Layer 4 of a small transformer language model trained on English Wikipedia (8 layers, counted from 0, width 128). Numbers have three digits each and are written without spaces.
A neuron's activation on a vector x is ReLU(weights . x + bias), where the dot is the dot product.
The model reads these tokens: ", " "and " "placed " "e" "igh" "th " "in " "the " "198" "6 " "Loc" "us " "Pol" "l " "Aw" "ard " "for " "Best "

The vector x that enters this layer's MLP at each token. A number n stands for (n - 500) times 0.0092.
0 ", ": 652397510557749600506431251653504443529451308278425714465380532460502523448402479622450450453543521513514415387552490333420445591563517509517541627432520519504420356507573460477284521465507446466421512581564525436489257553465350519344719555330610480399396411518473475688861592563508615660488507666511481545518591461586641394519513384235270385486403484419487548590757472575329492474525
1 "and ": 480555457540366591516355474389642377462521264524382515550382262525475503483403434659631457515493545612586524272430529438451448541369481509503458458354485553570427436602555419422322428561526326348559509690643477595558390515403478490690644492318704427485384490561453526582803449572514652613538460784390608401419587776447479445347462526444281498476537368508592459489851439271522381534662
2 "placed ": 402391547542548683397257491464437588395664385636445571432334158533431537477583478579574416493500392506461479378504533509416489435485459637418378430407224391430501437538402630336457564604621373521550318765516480385500453697535396548649654482581687523563670404608452550379700377600354680563628497710528458461348630564433462492497456704313265219474584432578542418465809360402430485698558
3 "e": 582505349403370550650434407584318633512608351497519519498523081383597529594472611517607425577429455443441428421645582613431529341453462481344594429377394434630610426467498473339288482420454248543519487630572383523663263636582485493542813360462650481534587535526585688471677572715449704537439447413656449566484623567335494463337316501346231315431653535480494553773666507422337452735462
4 "igh": 650363324246540683478459411495412691444634435627555533575424423346613550547509722539727468525388333519545402512666288487385442564571413604397557474718455663621502541283314463280411513519409295512703392672261533576568238625614567592672763451352560523490387441565470518622616590419547618365449495525448472671475584577381539585478191611415232284308467415560612584637554501380380368614411
5 "th ": 511440466498448548416463647458340604346594526486558526275472292342506486400656666569430438453478356723486327499601431588537395677536344543421599431546386413443473325532351447221574570545452399517405367617500411486603372579649428626624648496423676522599522385558515552571744591704434584405384396648563526592455671566325495566472382617223268322610481410472556552504800301391546454630413
6 "in ": 609430454617373498634471460384411561595482498416507499326467220361475576611508549583518472466456406670472550303479552544606492475385402578473462313365535529557359534542431377158431607507389453437498576515487587573560439701491624565495571593504649391415443480593664631560761416594417582693448336499403527572362614589395482314470390617201238428504495518545503495473914440316626503669509
7 "the ": 626305431526379503451440464484487571386573447461474539284494365386580629588486601557514449463456512441555340502521483490453371521450530507547483522486540436409436592518455379465407601509518406384671548532502572520566424644677679466494545317391886429381348356712446595624826343383404585623516362601495674564385620560440529483510247524324379348412568470542391513312761438360507396605609
8 "198": 585454445645450550508328590350500545394543328646515456458581495318578581492476328617480411508647397567510329642561560651338458433610620357550370381587378412405551658740275475542430508555678322311597515500435569756602449549604636400490550749340566490333332376542685552583589474543232641508570591420633660570533594398478532477537312503324140204440680704337537614518696257429511519587465
9 "6 ": 462507518662577444486637429523477654371440348551586419529645485454445485365506369501612535390494715468504473532608446604460335566413468319453416212638438392310596420707492575503398579472544363460411577473485580727411414562576524453562589462428595566396547470562455614556801448418280624297455608625602588510532628400448549604609499536234220302537554502457479547379755140241583545672539
10 "Loc": 517407511610571389625477466488414493654444356809697325559427219279487602577346436394427460562674518670538374480513544654676342343629602338513414428527592460248344591506501576476283567458587316521534618545694483549555308479445562416494677460181524468404457585456653646627569392404410666637525419494490559400536693504446612358656283650325285357428668545696403396598777422338440480572499
11 "us ": 578532333496578496466607389499505401353482341759688311552597289419522563340425500296503561431527464457476451491320549573502325615584722396472514394601344391338418598659507817382360573536642367370559372625472520487347447509580353430560530411290738664539590387551489695567699425592418602531524532759302545525446638356572530411491449532368358425548717593548425375439773404327345430535644
12 "Pol": 538556414661444434439636492498337430551438366859418429426340311488450575405448464506483437405579532574520384484576509550555592536495609531445536531795480360352641355628638514564409651512655287520732506500612450543436281473453579147574832473420457326392649546504551495360610477416268727511457617570330659640425645454435547520444301666372206382516661575472441528545756426410422467549437
13 "l ": 633451315588554543470576320479392575627505457749627399447515335476506532318489665503605619414419509555451300397306400607391424639634524368576440487439503333442491520553523646397491597601560317337511499561390452530472370588407429464548625399240718739471725443581472659465656316706222516456337514736538532394408633458472437448534481645214299478684711506421474478485737232441497569633539
14 "Aw": 494349563636464628340547608400500419742416394976654543611475416419408497374384567577476451552576483547594439356431570645593515459581600542491313457538624479458530552658492230681417411581385354515743210446454515421600233620523612460525714605433493467581499414476537444314590576426400675417417406481316517561505595447413661356386258678372245358574751457431603568562755163455406443660419
15 "ard ": 541551377750644461496606530526539494615500423792510427476588243363407556316603704527633580412540513479506551416470536623486439588484519411569346265373672369389457435631509452241417620550384475492425362355483621534471421664463426350481520618373711675481567608428339663440713520664365489292539411618472591464396611332522506426437547562338362310591583397386607533545822176302554604529491
16 "for ": 532378396630427585483573362613513354625429459699542455500428164524431510466634581571556469378498615372611545327469616682579538526366538481438334320261600535586525610685500307331263509416434449431822564496522657483418393695485586447717530593383679351319555482498435660327730379548396630504389362607470381550451532482479580471371523672381353390556591445524346469451868336401561557582553
17 "Best ": 605345436487510464326591436467392557600312391835497593254440403404567493357671643653501422515468268474550329358487427645509524540574497456603520420392630616421593722657352459570611485485494396531630464695486512552487358545645556446722633567346579298450541422562314619445639411505286636338365321620628673563384613446463462546497303657426335315479729390333426521311854517357486487554599

Each question shows the input weights of one neuron of the MLP. A number n stands for (n - 500) times 0.00091.

n416 (bias -0.040): 514595402510513505423593386757513449452599518271607373591522650540471448638418659319497553456443513403557468473459490421479428344452618567448462581526542368518269621398532357454551450529481480482562615462495495473560635510419575510472357543505579420477571536440655356578534396578482455521622376490586588606523587472490572505503563360473502451625469404467583616356464584521398598495581
Its two highest activations, in order, are on tokens 7 "the ", 0 ", "

n84 (bias -0.047): 601612515614492325478415455566542508460460445443503503549627589489500350508484489337475574464481567659486505458699464441610547397575739258562375632511511465500481577333481530660497413485622542476446530471511448489524472639324392417492497545484435532458508489565559564372389509616540329486535551593511403360573686594385386495559646475338539536538541436547305537434419598622336473588559
Its two highest activations, in order, are on tokens 10 "Loc", 13 "l "

n178 (bias -0.054): 527545546547456439519574537541441387479413569369516468567488549486462431594591580675410395485516387424479498454406514488410421439420714437358528510451572493557442396498522588567600652491495534593419552448481460541467538320520642648576574418374467465505380369509570544512475443486528584450514432430657507566529578464513442469451481413485455401500545460536498527541428690572719333512396
Its two highest activations, in order, are on tokens 3 "e", 17 "Best "

n228 (bias -0.062): 521469424508482526445500524605510510535462522398664533488558549589518485466390417585563512673283424354567411511614380562559513350306584398669561441410545459542548646588468408536486443519445632388691500448300641468464566420522482708583535476613505454417425410510516332490468522340536361360541538438590464563478491368457608521449479447507567531593601432550425359508555640456524368521506
Which token does this neuron like most? 17 "Best "

n186 (bias -0.055): 698537505374594516539435603427447558450277530467530492407445495584466404669549525602419507473373655419464576548424367559480413487423477569459652577386616613513411484482471306411440657512254624498495568458561521572523485583614531625343433551564413503550458505430585367557502557467490486560386495452519395412552549619588451534449421543622508512484469234527589460492438505392564490519623
Which token does this neuron like most? 6 "in "

n75 (bias -0.035): 530466639539426500558484507543487592434399559412523434662602402424581342630384570595487613446396508560446595730655529470549571497460579513575299411430492497471523495508534471472493616260500537475446380348637558471371427324644557487497470487631560446376557477573436515523456639508492429451417572514543312623615502565581428557451405567558539364508398552623485593510391604464561495403598
Which token does this neuron like most? 9 "6 "

n377 (bias -0.061): 529542605431399428632663549564546462387478428315484562421538514480361381548368725487307572570489508565431556598715355639522500434318576437684435423395506415464413455438624486478641425490412527591379533380557522463541458419711538625628596371626453654484508287494435344561455607492549457589403412515446459516583464441546408620560489528518566544639531623463332492444472545530432361471530
Which token does this neuron like most? 5 "th "

n411 (bias -0.051): 407557462481546623562595568488673433483526512462555417574451439445485593679553540365618512560459445510490488645546466370620498427400601560592505467407411532596445537276485470481446550392418765427462586533414438465519553502555297466435444480367574597598507459544400452424478523457555391498663415525635536585437531507590537569567433446466521507454581475408475543595488551498392351510682
Its two highest activations, in order, are on tokens 4 "igh", 11 "us "

n301 (bias -0.051): 567505519439527513621500568443409433525465438351483418522484576482406493694523466522520473392530422395335546466495426397445598736597644487467575471543515621500355438378583500430425483328580561532354653412607608487573443345438543478383400584417588440574510427472482503569564439411580386543391535437620528530693517549493449487552430491505510457508452490620448325424459703538552370421634
On which token does it fire most, and how strongly? 0 ", ", at about 1

n79 (bias -0.039): 552685505519560690265334536592575555541524577510446492679361594503391410489467462492315379576453516652420494558704525483544486492614607453381375486444531458343358376571681381382487403446483554578485354380638598369550500718484563500388527494459404594565562489592700585464430637470492406397631594317460500481607495444618511447519534526557522318603542605468453557451422495539503569465491
On which token does it fire most, and how strongly? 14 "Aw", at about 1.5

n52 (bias -0.051): 486587502526713709405645435503495395513305669536449518603456541492440455495459470586426467466661562624562450552456450411492505542497513508505436487417587433688415626314582394495582518502290435472492385500387384495560478450490446462610585564549491541543461653521521546534475563455690586278430531413612407563565406385481564508531637329611512539393563352362429454503469525565444449492478
On which token does it fire most, and how strongly? 14 "Aw", at about 0.66

n442 (bias -0.043): 524539599327483480550577527292412524609505508491612541357432517527507444582408420465539453509446507488517547482620468385640734437342500408456526606434411641544486453369612547517570616543478679602411633326467537482556360538541459546457526500507387434438468490456578370446568607405517364529507417473568517597509557542527451500471493382386506562674468530509582433493550567398465572657455
Its two highest activations, in order, are on tokens 6 "in ", 0 ", "

n328 (bias -0.039): 553538508668573535413431617511331376483428551524531436481330588631465690605602397367442409527291624390580378551398664417675418537368546421443494595434436378483376540430442567590542539529529511417551463398524356532563592406419596542438486665415401545522506469601709576500463665533489450586434577468453563447580326511334456514452567595452514385618400698459372455553451628688597712568624
Which token does this neuron like most? 8 "198"

n311 (bias -0.058): 509531557423604542484381579535653353492487513476396535449371616665614635392541462490531538427575497571521542508514471274701405608367484605474399497526576554497355505528361259520591425514376512448627453418676503516467485523459310525558403625536431377591373554466431492482582430497671422508415518586593449620450398567645502526431587407464545510557420495624580611535485534451415390462584
Its two highest activations, in order, are on tokens 1 "and ", 0 ", "

n135 (bias -0.022): 449519573529570564441614490603513714485577614366596596578475568468433404516605436592642541502391484521643521644630479478317513452489495587408469637669441489580500639355540344404510462475421513474569577546544396454500428492512340492516467421608505553503338513391546537577455522523542594426553424355628242508760527518461561471427454399490502458343527530702450325544432495592470419525560
Which token does this neuron like most? 4 "igh"

n173 (bias -0.080): 671575648340562539494728503408385638407448603424564430469462429545506579680370537644353460436491418518319557469537494497576388435341584447485392555432439571620154422453473488327431595401424520350394722534663506534539497393469586477564506503447410521660464539542644497599485450488609484330616518332509541497566372589434426389289576442619623522452611632509375459590386588550381573500519
On which three tokens does it fire most, strongest first? 3 "e", 6 "in ", 10 "Loc"

n453 (bias -0.054): 420536645426540462420580385338403484421516540546530551482561614461553441607462421428471435349524660457407560637610457373512417622480408401502488357395578581534486553617544444566546583491480454514338637411547536510533543373426465425551427554528519460507498598414512448570453470500446504404357528549544476556643555583575480507575277460458559319545411394567522593507443541528444578326559
Which token does this neuron like most? 9 "6 "

n285 (bias -0.071): 652646447514484544422511581563511379325484454455487487549523516553536347547349621460591418462511481503391574622511646472535383405514649527416452480405439481601495594364347597562447410422238655495409637487612704411516585479541484465457461646524408668529601337505304540642562434534513376552465524467590343577434444385490448582591461553584610531443443557474327463574423487519299454506659
On which token does it fire most, and how strongly? 11 "us ", at about 0.22

n63 (bias -0.047): 585500542396389520422622642426566339475481517394436550425542643486625417532511585464500489511458670595429471503372548255573367477337477536267672538455474494574436520395480221519631418463303655505429557563570486506621537407524438508561407664360540517450315401500451525543583411379712513580565522542448514481511483658557500640322451322576563566545713417533431555574565586542517550541570
On which three tokens does it fire most, strongest first? 1 "and ", 7 "the ", 0 ", "

n171 (bias -0.050): 609605543253620555515503498447483544447435602448483447418474411503291573513461411550322351547520532535460472559562430492456548441533675534426534577594669446333456543493482508434571560420353467582407410529431578487579605512498532656575464464380537534439537376473449338488514562331485518572423564505554453543522449617591483565598701645461504491515478469445516493365348557522525578624396
On which token does it fire most, and how strongly? 5 "th ", at about 0.24

n498 (bias -0.052): 550623615302649533400503726396540471517483575524459468551326494596461438479526440618158440698432535506482584577478539441377418456540602594418477405364497435548553398404588449506522555371527637529534422494485614299491483514419400605448363497832550615552601524455485570613546407316421411414473650569512261503383533480555455655389497596414523278470557537574511350569528636624485468472545
Which token does this neuron like most? 2 "placed "

n293 (bias -0.064): 545570519475505415632521659567544723525394569533552532442451579482479391549571428547608616368449475485416572691634539479508664286476469391586560584518331492636595526512471557530408384427443505335495590544471420542510543411483434452408493637662500437615385447495662495595506337408520467469566546342490503488598515485406464444497521517595595390449505613466455460636428592533319487418585
Which token does this neuron like most? 8 "198"

n510 (bias -0.058): 496483444521567533443448697313454572493473579409606486378603544526486372486533489477443614535448648548592483564473493505539454500536419477528578568575467486561475514362512512525572452461567416525471438387422400413465522452564437588495498624544506430608472441486440326519519554461509530441288472517609369336607492572444439550620522382441552566599342478548469525548466637767527458490426
Which token does this neuron like most? 5 "th "

n329 (bias -0.077): 598559486589573512600613514632494494530419445537337506471681491506422474582375428551512602398364552466472481445623400606537594410430559619528615542321311334668570519576487299600408509443525670503526522455283753421497640356573595454482491557632423439585460346671389543575364565260582672516540663205633310458348423491426350484342591592451598416469537368420488422527439559395427543458543
On which token does it fire most, and how strongly? 16 "for ", at about 0.21

n363 (bias -0.083): 556581524534667589462470628469400525561377669468458559446418585538460394573554553611523392435428489497440538593551676398441503503506642398452393384532319374483582488211500421480630370537424575464428708583500598526312597544603472523565497621616385645452607391618491548486449302439497482586655682394609432302472311497471432336460724553631516454445465546459476525408446426474435585440503
Which token does this neuron like most? 2 "placed "

n324 (bias -0.045): 597386513440370425585553462544642594383526605390514427532566543556517434574512521393541632523418469471531527568523502490512566514325619529476524619418522596599474638441449295420663389453360408347480333491502544559493516498570640521486551572540521531570430502486453528471547555603486393541397586571495438498618288514540379539469527493498489666548483452535374439451502511366613519423469
On which three tokens does it fire most, strongest first? 6 "in ", 16 "for ", 4 "igh"

n239 (bias -0.056): 527326613557583500489391505563698540325558569387511647565477584555538469372713418476417571377585468376576704403497390491441428530326519511560492548481689497459352539500358414481513479326260597423506475613528588424370562526585584567463390435530546462537415481459379543654569514447438388462503552528528343481566488526605581635425550399581573444325530423458426529407453565470497449250547
On which three tokens does it fire most, strongest first? 0 ", ", 7 "the ", 16 "for "

n233 (bias -0.058): 525463588541327576416701577641508576676392537564579465500415500603385426659510510540513548376453569539415542621503594492451453459503427462477383438417576407503424492295429631393481558380643605467462479440583565426549517683485546485546527406659392531556500334508500682542498511462365372521472469303572413538490567522445559560653539548274553495495427390582447513515414579477386508452475
Which token does this neuron like most? 6 "in "

n374 (bias -0.056): 512417500461604601345588618413625490518418655449583340567564626615524508551490408370473569408579529591437553591461489360451331640318505500552557492508583379434565567469605543614468656524495431339489471465563356386479435543562338604546338511416495474446386474556562552558573472518484572635373542559427324520564405518422369564526623441569556569674556637536446538328502575636549461525634
Which token does this neuron like most? 11 "us "

n410 (bias -0.052): 550639597365480608544452417421567442540381558491340540478514520518446524662490448552451391392610563407408492418527541521435490490330492490530440574365334365518392564473620358508552584521531660574487556569587600552556615624582361618582446526581548396420351439572579558679456468438460472495523596481508467547470555522528417410487365491374548293641607510542328440614485617523372394487530
Which token does this neuron like most? 7 "the "

n322 (bias -0.053): 493462601500432602541453559451474560484585599517557653654443743511339434500426508521462613472348526530540427625374521591455467606511616558503482599540622537551503570425427262395544642382467490371608524393632516404286538492422492744510418492674431526458551319567418537516420483461492612610545622451440463464385464615471406559503454554582532425444540414303470425510466505593587400600641
On which token does it fire most, and how strongly? 14 "Aw", at about 0.11

n165 (bias -0.049): 437557459266609419442697589578543576648572505566579605494490479548407506619450434341533503438539391316423603739469248553574482551534425751695561525515439384659344509404585482638436664519399580425652440448331443439512522630489323597433540488423354429448446518443546497632425441549665397485610497511543482526549531443667514443342615390439542358536428511445430326350548665464488409392645
On which three tokens does it fire most, strongest first? 4 "igh", 11 "us ", 0 ", "

n57 (bias -0.058): 469621545541423271470645695432511527500226473525439495539411562373576469511503497474560479454579629511451599667449522571484528457533610465594630396554489541429396560553591461543538589359381518463381544448522429246441559458546352468322490738505432492630552549459422457623489372334532488443413540558592389487476551390510384418647508616487532365557451603565437497558423611600486452415746
Which token does this neuron like most? 10 "Loc"

n270 (bias -0.062): 488664451678539420449573636435588377565365529564333432434316712462457518704590443521548513525607397524484357528508435497434647436410487592484456569412636378546479500432576397500520454379508405562550656421445538399489661332470590416422444621495393471516495513578451458497365483321547529489553508525500630523603457508525368470663457510408557358492438497449575531479587683548481298486362
On which token does it fire most, and how strongly? 12 "Pol", at about 0.8

n280 (bias -0.049): 546458450537466605487412541505505498457356656400505587530418566580602352404515514536478512404515595628290533500526408340500298572523410525522459375460578458537378515355407585502509455511282629543459415548531640548377605409486360483556493679439447473483617376570495561545514461500627475473371502443531468344514506624386469600532560553509610535473465530557595563534462479576421646562612
Which token does this neuron like most? 5 "th "

n258 (bias -0.084): 651380596532449634344372492579393500590227661489565537593605652462448547396675351559447553470454483696451403603558614560509718451577409445661341611428571422552554567548450506500559458385533503416591503497515570491457563469598420375469364664448400359585515512436506411494417448483666384477378468672449552390612393503609472363489462452664596489480410305483459382500349597555503480362600
Which token does this neuron like most? 17 "Best "

n267 (bias -0.045): 670518680429474449586472444412532509511459593476472472542255452574429462489496554584511468609442391572374480505533556565437419442479610507467513610500541427516544466489532511552514541457382560339581627481580556443531533474577548524504494340498459414493413471571530436598458539433480516629467390438463467569361346442559479663437502578411633496469596441547560565539468563511445458470478
Which token does this neuron like most? 7 "the "

n325 (bias -0.023): 573482460443513621431500639496451554474415682484517457456544574391515435589567568602343462479574459735504509530486504543440511507525504517513631554535560618474457619393386464416409462433357452517511507534547622496615539534533543683543567563366519530628465480427399439546527415460563488491415543498468465619530457553462596469528429443547514457478465469525514338468522481443680537495441
On which three tokens does it fire most, strongest first? 4 "igh", 5 "th ", 6 "in "

n362 (bias -0.038): 483595559379449455483567373417461588519510423533506452506534481498487604424413432490491365488419643552498554498504532447656507299412398506428529586600617464519508589500526515605508428550476599531478550449350379542570546386466419616456490460551523621523461477418575527393477525494511559577447511583526362504494626545447416403626444415418449556451427504465468433508535624530588536462419
On which token does it fire most, and how strongly? 10 "Loc", at about 0.35

n456 (bias -0.051): 487495537626419568376406579572536618447495588377549444469463587447538438485732387534477546399600667515351497394630410471512508378505555433609507443582503468445409452483503351644539380551327567529526625412459339464547399563577458522290543559596487498502422453470567347487427583452517339530507663454689549614459449562495519533483566535454514407657413387536453614493506540478482520492570
On which token does it fire most, and how strongly? 0 ", ", at about 0.15